Layer 4 of a small transformer language model trained on English Wikipedia (9 layers, counted from 0, width 128).
A neuron adds its activation times its output weights to the MLP's output. To switch it off is to set its activation to zero at one token and run the rest of the model.

Output weights of the MLP neurons that the questions are about. A number n stands for (n - 500) times 0.0031.
n5: 498 508 470 453 488 504 463 494 522 506 433 550 478 588 523 548 419 462 549 517 606 553 545 453 515 483 536 512 437 559 436 445 433 537 463 469 454 591 523 519 514 427 402 501 449 526 441 463 580 544 486 420 501 477 421 547 479 505 504 498 492 499 612 483 520 565 583 542 572 558 465 423 487 439 537 448 395 491 553 567 486 560 510 548 503 548 525 458 525 466 563 466 518 488 573 453 498 518 465 474 554 536 503 498 477 540 496 517 534 430 487 427 471 495 435 576 478 462 532 589 543 521 484 550 442 407 480 550
n26: 468 429 548 492 462 497 535 534 480 468 435 485 469 555 478 471 446 532 471 458 566 520 482 471 590 592 539 378 438 445 560 517 529 491 491 521 393 452 468 488 452 635 558 542 546 627 553 506 513 519 505 523 432 440 534 423 553 560 416 642 559 437 484 543 504 574 494 405 457 480 479 518 489 506 560 506 548 554 413 426 519 532 504 477 508 522 494 546 421 465 467 513 505 495 498 469 553 469 503 502 569 548 320 554 488 455 553 490 522 522 633 491 451 544 501 487 489 570 480 530 476 450 441 432 460 448 486 480
n92: 493 431 528 557 530 477 532 552 451 420 523 454 510 484 542 551 553 411 509 510 542 437 418 588 490 515 525 477 554 519 448 513 531 641 460 600 493 440 475 465 471 556 513 533 514 464 522 523 411 529 496 582 443 464 515 456 562 481 472 472 499 544 529 409 451 443 464 529 577 497 511 549 458 533 595 512 490 464 513 471 511 496 427 527 375 549 546 414 518 436 459 465 531 369 521 521 529 513 564 511 472 548 422 465 540 499 481 468 504 602 498 524 495 537 473 464 579 456 480 463 446 542 579 524 526 451 520 507
n121: 495 504 537 440 483 511 461 543 432 466 593 468 419 496 485 531 508 440 601 479 501 530 542 513 486 440 572 505 482 563 545 468 382 447 479 605 536 446 487 568 497 449 512 440 511 491 544 483 552 535 575 446 488 541 542 582 475 532 523 464 533 479 493 538 521 538 452 490 506 460 548 565 427 470 480 412 494 548 436 522 521 525 433 486 518 537 589 520 446 560 525 545 558 507 481 468 648 457 478 593 412 472 496 603 474 418 546 498 482 485 458 420 506 440 426 526 508 521 537 452 438 498 498 566 412 494 502 481
n171: 459 531 544 471 459 493 494 444 403 490 536 577 474 457 462 501 495 505 574 435 528 566 486 482 536 500 510 528 515 573 450 466 428 520 549 541 486 544 461 465 515 540 537 469 502 495 521 486 462 500 493 541 517 438 425 521 518 445 614 508 505 526 508 477 541 464 567 477 530 492 419 483 509 450 457 596 419 463 514 476 428 577 555 504 488 512 571 527 481 543 468 532 583 477 565 573 488 528 503 509 490 501 442 429 491 513 485 529 489 434 490 467 536 457 520 578 540 460 529 501 516 481 499 394 487 594 398 481
n191: 510 474 519 482 478 513 484 535 523 552 433 483 472 475 449 515 540 556 416 474 606 510 492 477 444 490 515 505 536 452 463 468 524 526 537 503 539 530 438 516 434 502 528 438 538 532 564 499 505 506 510 456 480 493 511 463 492 474 488 480 353 531 551 467 444 472 446 470 419 476 485 566 509 512 454 598 452 456 445 463 532 402 512 524 550 562 449 562 561 453 437 445 478 471 484 589 500 574 559 537 505 504 423 560 466 506 478 474 516 549 485 601 517 468 597 480 534 598 561 558 472 507 540 456 504 552 506 488
n217: 477 500 566 476 477 524 457 535 465 446 537 428 415 478 536 499 519 515 504 493 581 441 552 506 548 612 427 546 504 514 489 512 518 492 591 517 546 462 464 560 496 471 515 453 477 540 514 471 511 488 502 425 567 453 543 596 442 554 467 473 510 556 490 474 487 516 484 503 479 530 461 477 538 509 520 465 500 545 528 422 569 468 500 431 542 516 501 443 469 528 445 509 488 482 434 540 464 480 443 529 468 560 537 458 512 513 447 449 528 503 518 442 438 606 525 566 593 472 428 482 543 523 470 520 500 522 482 405
n223: 478 491 560 526 518 583 571 531 534 497 512 436 428 480 460 492 507 471 591 368 547 514 492 471 490 447 471 395 513 496 649 570 400 499 549 584 490 456 411 464 493 540 515 532 484 521 543 489 500 477 466 469 495 480 510 537 537 525 483 536 537 459 501 443 570 524 558 432 488 480 469 508 545 500 474 535 542 556 542 478 460 434 475 568 495 511 504 543 566 425 406 443 488 470 453 509 498 588 450 444 491 521 555 509 479 546 560 453 520 479 475 405 430 549 519 500 489 438 536 504 606 532 445 518 514 524 483 476
n272: 490 490 506 557 515 490 559 491 468 498 513 459 442 509 554 484 484 474 421 557 521 452 425 551 527 457 469 478 400 577 524 457 543 499 492 543 471 493 487 503 484 487 441 491 500 482 488 505 498 513 530 542 435 522 504 484 493 539 525 567 513 533 477 526 583 506 500 409 532 486 465 483 450 539 441 555 509 516 450 579 595 453 453 466 501 514 469 481 462 466 437 493 548 491 482 484 506 453 501 489 499 519 457 549 474 525 490 423 534 468 560 519 529 530 543 518 516 523 559 572 504 605 492 447 530 503 488 518
n317: 477 485 572 479 519 557 514 566 521 477 441 479 457 495 517 486 538 441 466 480 507 512 481 522 435 551 522 344 462 412 539 543 523 511 479 439 467 488 460 480 538 524 471 444 556 470 519 502 561 529 523 515 535 490 636 456 525 507 512 470 508 545 532 479 508 559 394 427 511 462 516 476 468 559 515 471 533 524 527 451 490 524 511 565 510 440 501 510 540 536 568 537 516 435 534 494 385 487 519 525 609 466 501 449 523 491 571 486 424 525 503 445 485 471 543 498 464 489 446 547 439 521 493 465 464 583 545 504
n356: 428 459 582 492 484 503 463 470 561 488 459 503 562 484 529 499 513 591 577 420 507 451 470 447 569 423 584 477 476 507 570 470 496 471 535 514 506 465 545 451 534 513 440 507 477 482 567 463 510 516 534 495 452 457 583 566 539 497 506 538 440 506 457 508 508 542 469 486 441 505 499 550 523 543 469 510 554 530 488 497 474 527 525 533 519 490 484 488 440 445 554 528 515 566 529 423 553 440 547 548 511 466 450 435 534 488 502 540 534 477 484 451 457 451 527 479 501 503 492 495 494 520 531 540 498 480 473 460
n367: 539 475 475 496 514 565 492 554 551 541 525 557 529 504 439 469 402 460 494 571 523 557 435 534 559 514 545 436 489 481 588 483 532 521 516 451 400 548 584 605 457 612 473 412 540 457 426 429 546 499 468 536 448 425 516 554 428 491 593 563 578 502 528 526 494 449 576 475 400 564 488 500 498 458 465 495 492 456 508 492 432 518 569 370 558 523 442 529 511 437 459 510 495 445 563 364 532 482 537 439 611 460 538 492 580 400 541 553 463 573 514 485 507 624 462 468 488 382 578 471 547 527 463 484 498 440 491 510
n394: 522 621 487 523 528 570 447 547 491 461 540 524 465 561 513 520 434 519 479 479 541 449 575 450 550 641 485 546 451 417 548 627 569 538 502 552 515 516 535 459 470 474 503 499 497 453 551 486 506 416 421 563 444 513 479 501 446 447 517 588 466 455 553 493 587 498 481 536 413 516 457 515 475 543 504 527 527 460 500 523 482 527 443 510 496 504 549 509 496 445 549 538 499 587 446 468 528 482 462 443 517 487 518 502 409 483 503 444 515 489 479 497 520 516 512 541 467 444 499 478 540 472 481 510 556 334 447 521
n397: 444 976 526 465 500 489 516 525 550 569 488 496 570 531 483 559 482 471 491 528 494 544 531 411 499 562 461 468 519 486 483 493 472 501 478 515 498 463 469 493 500 492 432 476 488 439 512 502 500 494 501 486 527 486 474 537 507 505 440 458 526 480 515 493 497 514 489 524 460 486 513 519 455 470 494 456 523 490 477 514 515 554 502 477 465 497 486 485 532 494 507 506 461 544 525 460 475 503 488 500 496 514 518 483 486 439 496 491 513 487 516 529 519 506 449 494 540 544 491 488 509 487 529 484 482 511 474 488
n501: 463 451 506 533 565 492 530 508 497 478 493 430 451 541 475 456 509 394 464 523 511 496 529 494 453 630 481 589 570 452 437 545 506 510 621 581 519 485 480 511 489 602 410 506 511 498 427 492 557 542 446 515 459 446 483 495 504 487 511 530 612 463 477 452 512 539 389 495 585 487 527 482 441 516 521 524 498 510 489 499 527 545 513 496 511 468 413 500 515 591 575 507 517 430 511 410 535 602 419 511 548 500 475 532 481 476 449 577 558 444 563 449 458 498 415 489 490 548 516 421 480 502 470 473 569 515 403 512
n507: 488 573 454 503 473 478 456 486 476 442 531 482 548 467 441 439 484 501 486 442 567 511 450 495 529 490 563 503 459 557 462 521 532 477 511 468 571 460 512 477 512 534 514 499 488 477 479 550 522 511 485 506 536 524 450 467 496 515 498 491 514 448 482 523 515 527 436 513 567 495 489 493 486 489 565 526 498 452 518 531 560 487 502 364 443 487 509 509 532 412 455 562 495 513 540 432 494 554 458 554 497 538 535 441 501 435 595 509 438 609 453 502 545 474 537 544 584 562 578 535 507 525 468 465 490 478 385 500

Each question names a token from some text and the token that comes next. It shows the activations a of the neurons there, in the order above. A number n stands for (n - 500) times 0.0083.

Then comes g, the gradient of the next token's log-probability with respect to the MLP's output, scaled to length 1. A neuron's effect is roughly proportional to its activation times (output weights . g). A number n stands for (n - 500) times 0.00072.

"b", then " of"
a: 500 500 500 496 481 500 500 485 480 497 500 500 500 500 500 487
g: 438 519 374 334 364 525 284 518 597 612 526 499 516 459 590 502 610 570 570 507 496 234 489 671 390 299 645 660 627 504 441 568 355 267 435 415 436 489 586 571 715 513 459 316 388 623 544 498 498 461 329 547 429 476 476 334 599 566 575 276 521 404 379 416 339 420 702 583 404 647 384 491 253 477 682 696 503 394 452 490 536 895 450 532 315 484 613 440 560 698 557 446 544 586 605 492 360 303 647 305 604 478 738 568 263 398 442 570 304 638 624 367 551 742 486 525 656 641 608 288 451 605 425 534 485 556 623 709
Which neuron, switched off, lowers the next token's probability most? n223

" th", then "is"
a: 483 496 495 500 653 675 490 481 487 497 480 500 494 483 498 499
g: 331 421 385 579 553 437 492 347 339 408 348 804 385 587 452 399 517 475 494 398 478 487 611 599 438 345 452 469 532 352 327 518 358 520 447 458 563 394 330 632 459 498 697 349 651 614 686 431 448 573 560 530 625 603 631 390 758 500 407 298 480 654 721 416 600 586 559 535 618 531 508 592 509 361 650 564 577 381 466 403 397 391 614 299 510 321 578 589 511 975 559 472 453 560 345 482 475 791 564 476 541 520 443 481 507 713 457 351 568 557 377 502 354 372 457 375 555 420 618 830 176 655 548 378 500 391 623 496
Which neuron, switched off, lowers the next token's probability most? n191

"im", then "on"
a: 803 500 500 499 499 483 500 499 480 493 495 500 499 499 500 500
g: 418 412 380 490 326 337 391 313 388 584 599 772 553 673 629 367 381 769 492 478 853 518 572 494 458 366 632 589 359 610 568 303 665 744 308 469 602 620 364 391 364 380 538 572 412 438 548 613 575 296 481 669 501 511 439 334 375 658 485 684 445 641 541 488 584 503 323 510 402 355 589 552 379 644 360 436 502 607 626 468 824 651 404 630 329 362 498 517 444 358 486 492 409 658 480 328 620 707 870 347 700 466 520 468 494 581 477 529 597 528 562 530 404 451 350 409 418 362 507 472 439 448 551 431 490 429 486 422
Which neuron, switched off, lowers the next token's probability most? n5

"il", then "ed"
a: 483 500 488 494 494 500 500 500 496 500 482 482 500 497 500 656
g: 409 426 696 620 400 588 727 629 473 310 584 424 386 334 512 564 329 649 552 529 577 516 384 706 523 446 587 447 374 490 611 325 586 610 388 600 617 391 773 490 390 484 442 435 591 501 441 251 371 476 630 577 452 682 660 476 522 413 486 676 381 334 458 581 727 637 348 692 550 584 470 576 506 467 431 412 389 478 884 488 480 700 587 489 557 274 494 232 421 336 324 452 551 426 362 570 582 406 544 394 224 509 533 253 560 319 754 523 504 420 576 352 441 373 609 515 684 488 493 600 477 380 763 536 485 571 488 451
Which neuron, switched off, lowers the next token's probability most? n507

"ic", then "s"
a: 498 500 500 481 500 500 500 500 500 480 482 500 493 494 497 492
g: 414 474 377 460 550 730 582 492 576 609 333 547 685 470 291 465 719 463 530 458 435 611 422 475 286 612 371 362 401 388 578 545 571 426 794 464 449 600 329 274 410 594 206 521 458 555 548 666 620 534 480 569 544 431 413 658 560 375 295 649 660 414 634 506 378 526 680 512 572 549 478 521 489 609 734 553 613 659 500 259 431 293 381 520 583 388 365 501 384 539 459 445 257 518 418 641 304 568 412 455 608 460 587 906 489 477 452 565 338 568 568 603 448 274 641 361 306 586 566 398 673 525 400 485 725 452 476 653
Which neuron, switched off, lowers the next token's probability most? n121

" in", then " S"
a: 483 500 480 497 505 499 500 499 500 499 486 499 781 483 500 500
g: 652 449 280 523 639 484 663 577 509 412 365 456 478 414 524 479 470 393 553 667 641 410 299 508 504 631 468 574 283 537 555 831 533 541 620 314 566 344 666 612 379 402 264 473 647 292 343 369 428 643 484 611 455 728 479 449 292 622 475 499 511 403 341 416 757 440 582 548 387 279 468 279 613 110 284 494 692 328 723 377 604 438 532 501 433 523 446 528 510 721 522 545 646 610 523 385 454 384 475 587 650 700 678 402 420 522 541 486 497 561 458 548 486 612 533 381 501 514 345 422 632 597 636 644 654 560 476 387
Which neuron, switched off, lowers the next token's probability most? n394

"v", then "id"
a: 499 500 564 494 499 493 500 497 497 501 491 487 498 498 500 569
g: 493 411 371 507 593 702 510 679 546 549 342 490 491 608 549 326 503 635 474 670 673 799 487 594 305 495 461 419 538 472 480 580 304 490 335 401 655 544 523 607 465 503 441 459 353 550 429 585 456 485 445 487 412 567 544 855 508 373 368 646 698 440 517 657 600 461 469 685 495 622 234 601 463 379 622 516 590 267 482 445 545 549 356 392 224 397 501 573 372 617 468 202 467 632 442 584 454 541 783 715 447 512 606 578 471 496 505 477 616 554 516 653 333 245 725 302 478 567 582 520 326 240 238 570 373 492 469 509
Which neuron, switched off, raises the next token's probability most? n92

"ol", then "i"
a: 500 480 805 500 488 500 500 499 500 498 496 500 500 493 500 604
g: 403 706 636 450 616 513 539 495 442 646 590 494 399 374 465 629 562 272 401 487 662 486 552 572 540 470 560 606 702 587 567 675 380 516 726 624 406 735 341 566 564 522 478 409 221 441 696 361 681 243 557 655 488 317 689 752 671 453 599 425 458 370 345 577 470 467 340 279 666 448 352 451 490 693 633 601 415 378 524 499 425 194 514 658 458 388 341 494 453 337 321 502 497 360 501 390 610 557 349 606 437 370 428 700 663 198 555 420 509 622 463 413 586 452 697 536 364 504 554 405 622 550 461 371 615 412 526 543
Which neuron, switched off, lowers the next token's probability most? n92

"av", then "en"
a: 499 500 499 500 493 481 500 499 584 498 500 480 500 488 500 480
g: 385 624 801 458 686 452 389 417 454 704 561 785 354 396 389 487 375 439 281 521 478 533 477 513 706 386 339 511 466 547 412 480 516 642 678 614 256 620 328 344 528 506 532 546 386 340 544 425 552 535 508 342 676 600 542 390 418 724 657 483 542 762 451 546 511 439 549 401 508 483 539 581 425 490 756 435 714 664 477 380 494 624 742 657 539 501 504 498 522 611 590 473 576 325 604 392 385 350 349 403 555 513 537 357 600 388 602 488 147 411 574 471 586 444 497 430 291 467 262 560 665 602 648 536 493 214 517 310
Which neuron, switched off, lowers the next token's probability most? n191

" pro", then "f"
a: 495 494 497 500 517 481 483 482 500 711 492 500 496 496 498 500
g: 550 486 486 614 389 453 482 434 376 382 400 577 327 398 752 713 482 619 447 635 474 311 400 418 519 502 668 391 471 308 585 425 395 388 573 442 375 464 429 246 677 480 585 653 556 356 372 387 513 472 423 354 537 604 446 845 459 667 423 409 521 573 488 249 625 652 543 246 520 606 493 555 365 611 458 371 410 626 383 664 567 493 550 542 694 521 205 557 598 416 478 788 495 505 481 362 497 553 581 525 580 442 475 400 731 640 468 849 364 397 482 376 719 424 504 470 491 384 621 597 413 472 361 530 457 638 829 513
Which neuron, switched off, lowers the next token's probability most? n317

"g", then "ion"
a: 499 802 485 480 480 493 499 494 499 486 568 496 483 500 486 480
g: 494 507 647 178 544 409 486 568 487 493 526 593 379 554 472 400 633 412 650 443 413 523 371 363 549 546 520 433 524 402 721 415 461 537 419 480 216 359 365 548 313 450 749 647 676 658 566 342 413 526 442 435 379 321 605 435 692 740 515 489 276 480 532 369 610 521 558 307 490 515 481 475 107 552 411 366 531 795 445 514 783 669 531 434 652 703 482 686 466 508 531 523 552 513 465 480 705 450 530 350 558 446 340 643 372 520 432 564 381 451 631 638 478 686 540 552 547 476 438 298 473 834 591 532 417 319 574 481
Which neuron, switched off, lowers the next token's probability most? n26

" D", then "ak"
a: 500 500 500 500 535 556 499 500 499 500 492 500 499 481 491 499
g: 575 396 633 350 367 469 611 555 436 537 563 241 505 554 854 499 458 414 665 696 384 495 291 247 282 489 370 195 473 511 437 457 387 565 539 418 356 663 481 475 626 438 655 396 706 525 364 552 259 755 361 370 378 538 496 546 469 673 487 423 515 686 619 532 583 370 401 352 379 672 432 523 568 502 477 445 648 537 463 410 518 375 348 565 648 500 670 364 659 511 584 618 416 602 638 598 374 480 572 565 539 505 679 385 534 523 552 487 705 457 632 336 729 777 656 505 414 380 536 303 449 608 419 516 614 366 435 327
Which neuron, switched off, raises the next token's probability most? n191

"|---|---", then "|"
a: 544 481 549 489 481 672 480 481 500 484 571 490 900 552 500 500
g: 587 531 352 270 647 424 594 582 346 461 587 656 358 367 343 735 499 565 357 521 569 417 439 442 380 637 542 270 659 414 575 428 620 553 488 537 460 267 626 590 538 555 396 300 520 341 611 403 488 605 453 369 783 350 476 651 536 309 361 410 473 710 599 635 442 628 295 476 435 449 478 567 657 692 791 511 602 448 511 452 491 440 839 479 559 294 442 551 349 664 595 223 383 589 584 429 389 353 591 549 501 530 451 259 630 717 468 607 623 649 260 578 457 532 593 431 394 553 558 465 520 276 562 521 511 529 458 568
Which neuron, switched off, raises the next token's probability most? n394

"ast", then "ing"
a: 543 500 494 500 482 500 500 503 499 500 500 497 500 489 500 483
g: 524 423 631 636 539 572 363 514 431 372 392 348 308 477 561 364 540 541 440 610 384 778 393 310 312 521 617 415 527 346 486 265 481 427 537 556 489 334 695 675 641 637 241 418 659 692 410 479 660 581 401 562 477 465 503 440 444 338 381 540 614 662 301 483 473 727 340 608 531 493 539 495 392 479 366 333 583 347 783 518 466 653 620 485 607 802 555 324 647 512 369 663 348 398 600 486 443 503 581 260 515 601 489 461 462 729 546 502 439 562 411 270 314 520 470 580 519 512 383 636 492 561 438 456 550 761 543 784
Which neuron, switched off, lowers the next token's probability most? n5

"-", then "or"
a: 483 500 500 499 525 484 499 499 497 480 488 499 496 497 500 500
g: 411 535 378 670 383 372 440 581 458 391 705 380 349 226 427 716 575 623 548 561 439 511 650 705 760 654 510 517 656 417 470 621 295 553 615 742 489 434 528 442 547 443 573 375 296 412 490 364 574 219 500 539 392 590 493 569 602 418 595 355 510 664 370 552 413 495 617 639 319 431 313 656 371 697 394 331 378 550 535 478 531 461 334 478 392 592 592 654 414 565 541 716 388 575 375 518 575 277 446 471 547 332 525 264 389 331 634 367 595 479 529 565 569 713 564 717 379 553 586 428 355 624 456 301 544 723 650 594
Which neuron, switched off, lowers the next token's probability most? n5

"el", then "a"
a: 499 500 500 500 509 480 491 499 488 497 495 645 499 488 500 495
g: 439 575 518 529 596 436 573 438 594 638 665 559 396 555 360 470 641 591 465 479 532 416 450 615 305 747 507 180 642 480 433 669 693 462 581 396 366 555 851 371 631 651 423 489 419 311 604 353 637 475 350 578 543 552 428 451 603 575 774 662 466 418 375 646 393 633 516 424 438 493 209 583 420 688 374 726 448 289 389 307 600 727 675 436 456 289 539 669 475 557 517 437 459 380 495 363 610 430 424 470 435 269 485 459 437 390 543 522 557 538 790 375 492 407 382 365 537 588 463 611 465 590 383 423 673 340 596 364
Which neuron, switched off, lowers the next token's probability most? n367

"her", then "w"
a: 500 500 482 500 718 650 500 498 500 499 597 583 491 488 500 497
g: 506 513 606 446 401 606 435 365 416 505 479 412 494 602 431 530 751 488 274 333 662 685 375 236 673 408 411 291 458 610 550 365 458 486 505 598 479 461 465 468 329 542 478 506 574 553 489 659 570 588 536 614 382 415 506 456 407 698 523 614 507 710 632 600 383 548 244 310 528 364 454 464 676 430 686 679 461 550 361 495 445 484 245 661 514 547 565 481 485 350 412 430 438 613 604 381 529 468 462 554 429 767 504 659 591 74 630 402 419 560 448 642 645 671 725 316 646 712 343 493 616 657 256 379 440 625 427 499
Which neuron, switched off, lowers the next token's probability most? n191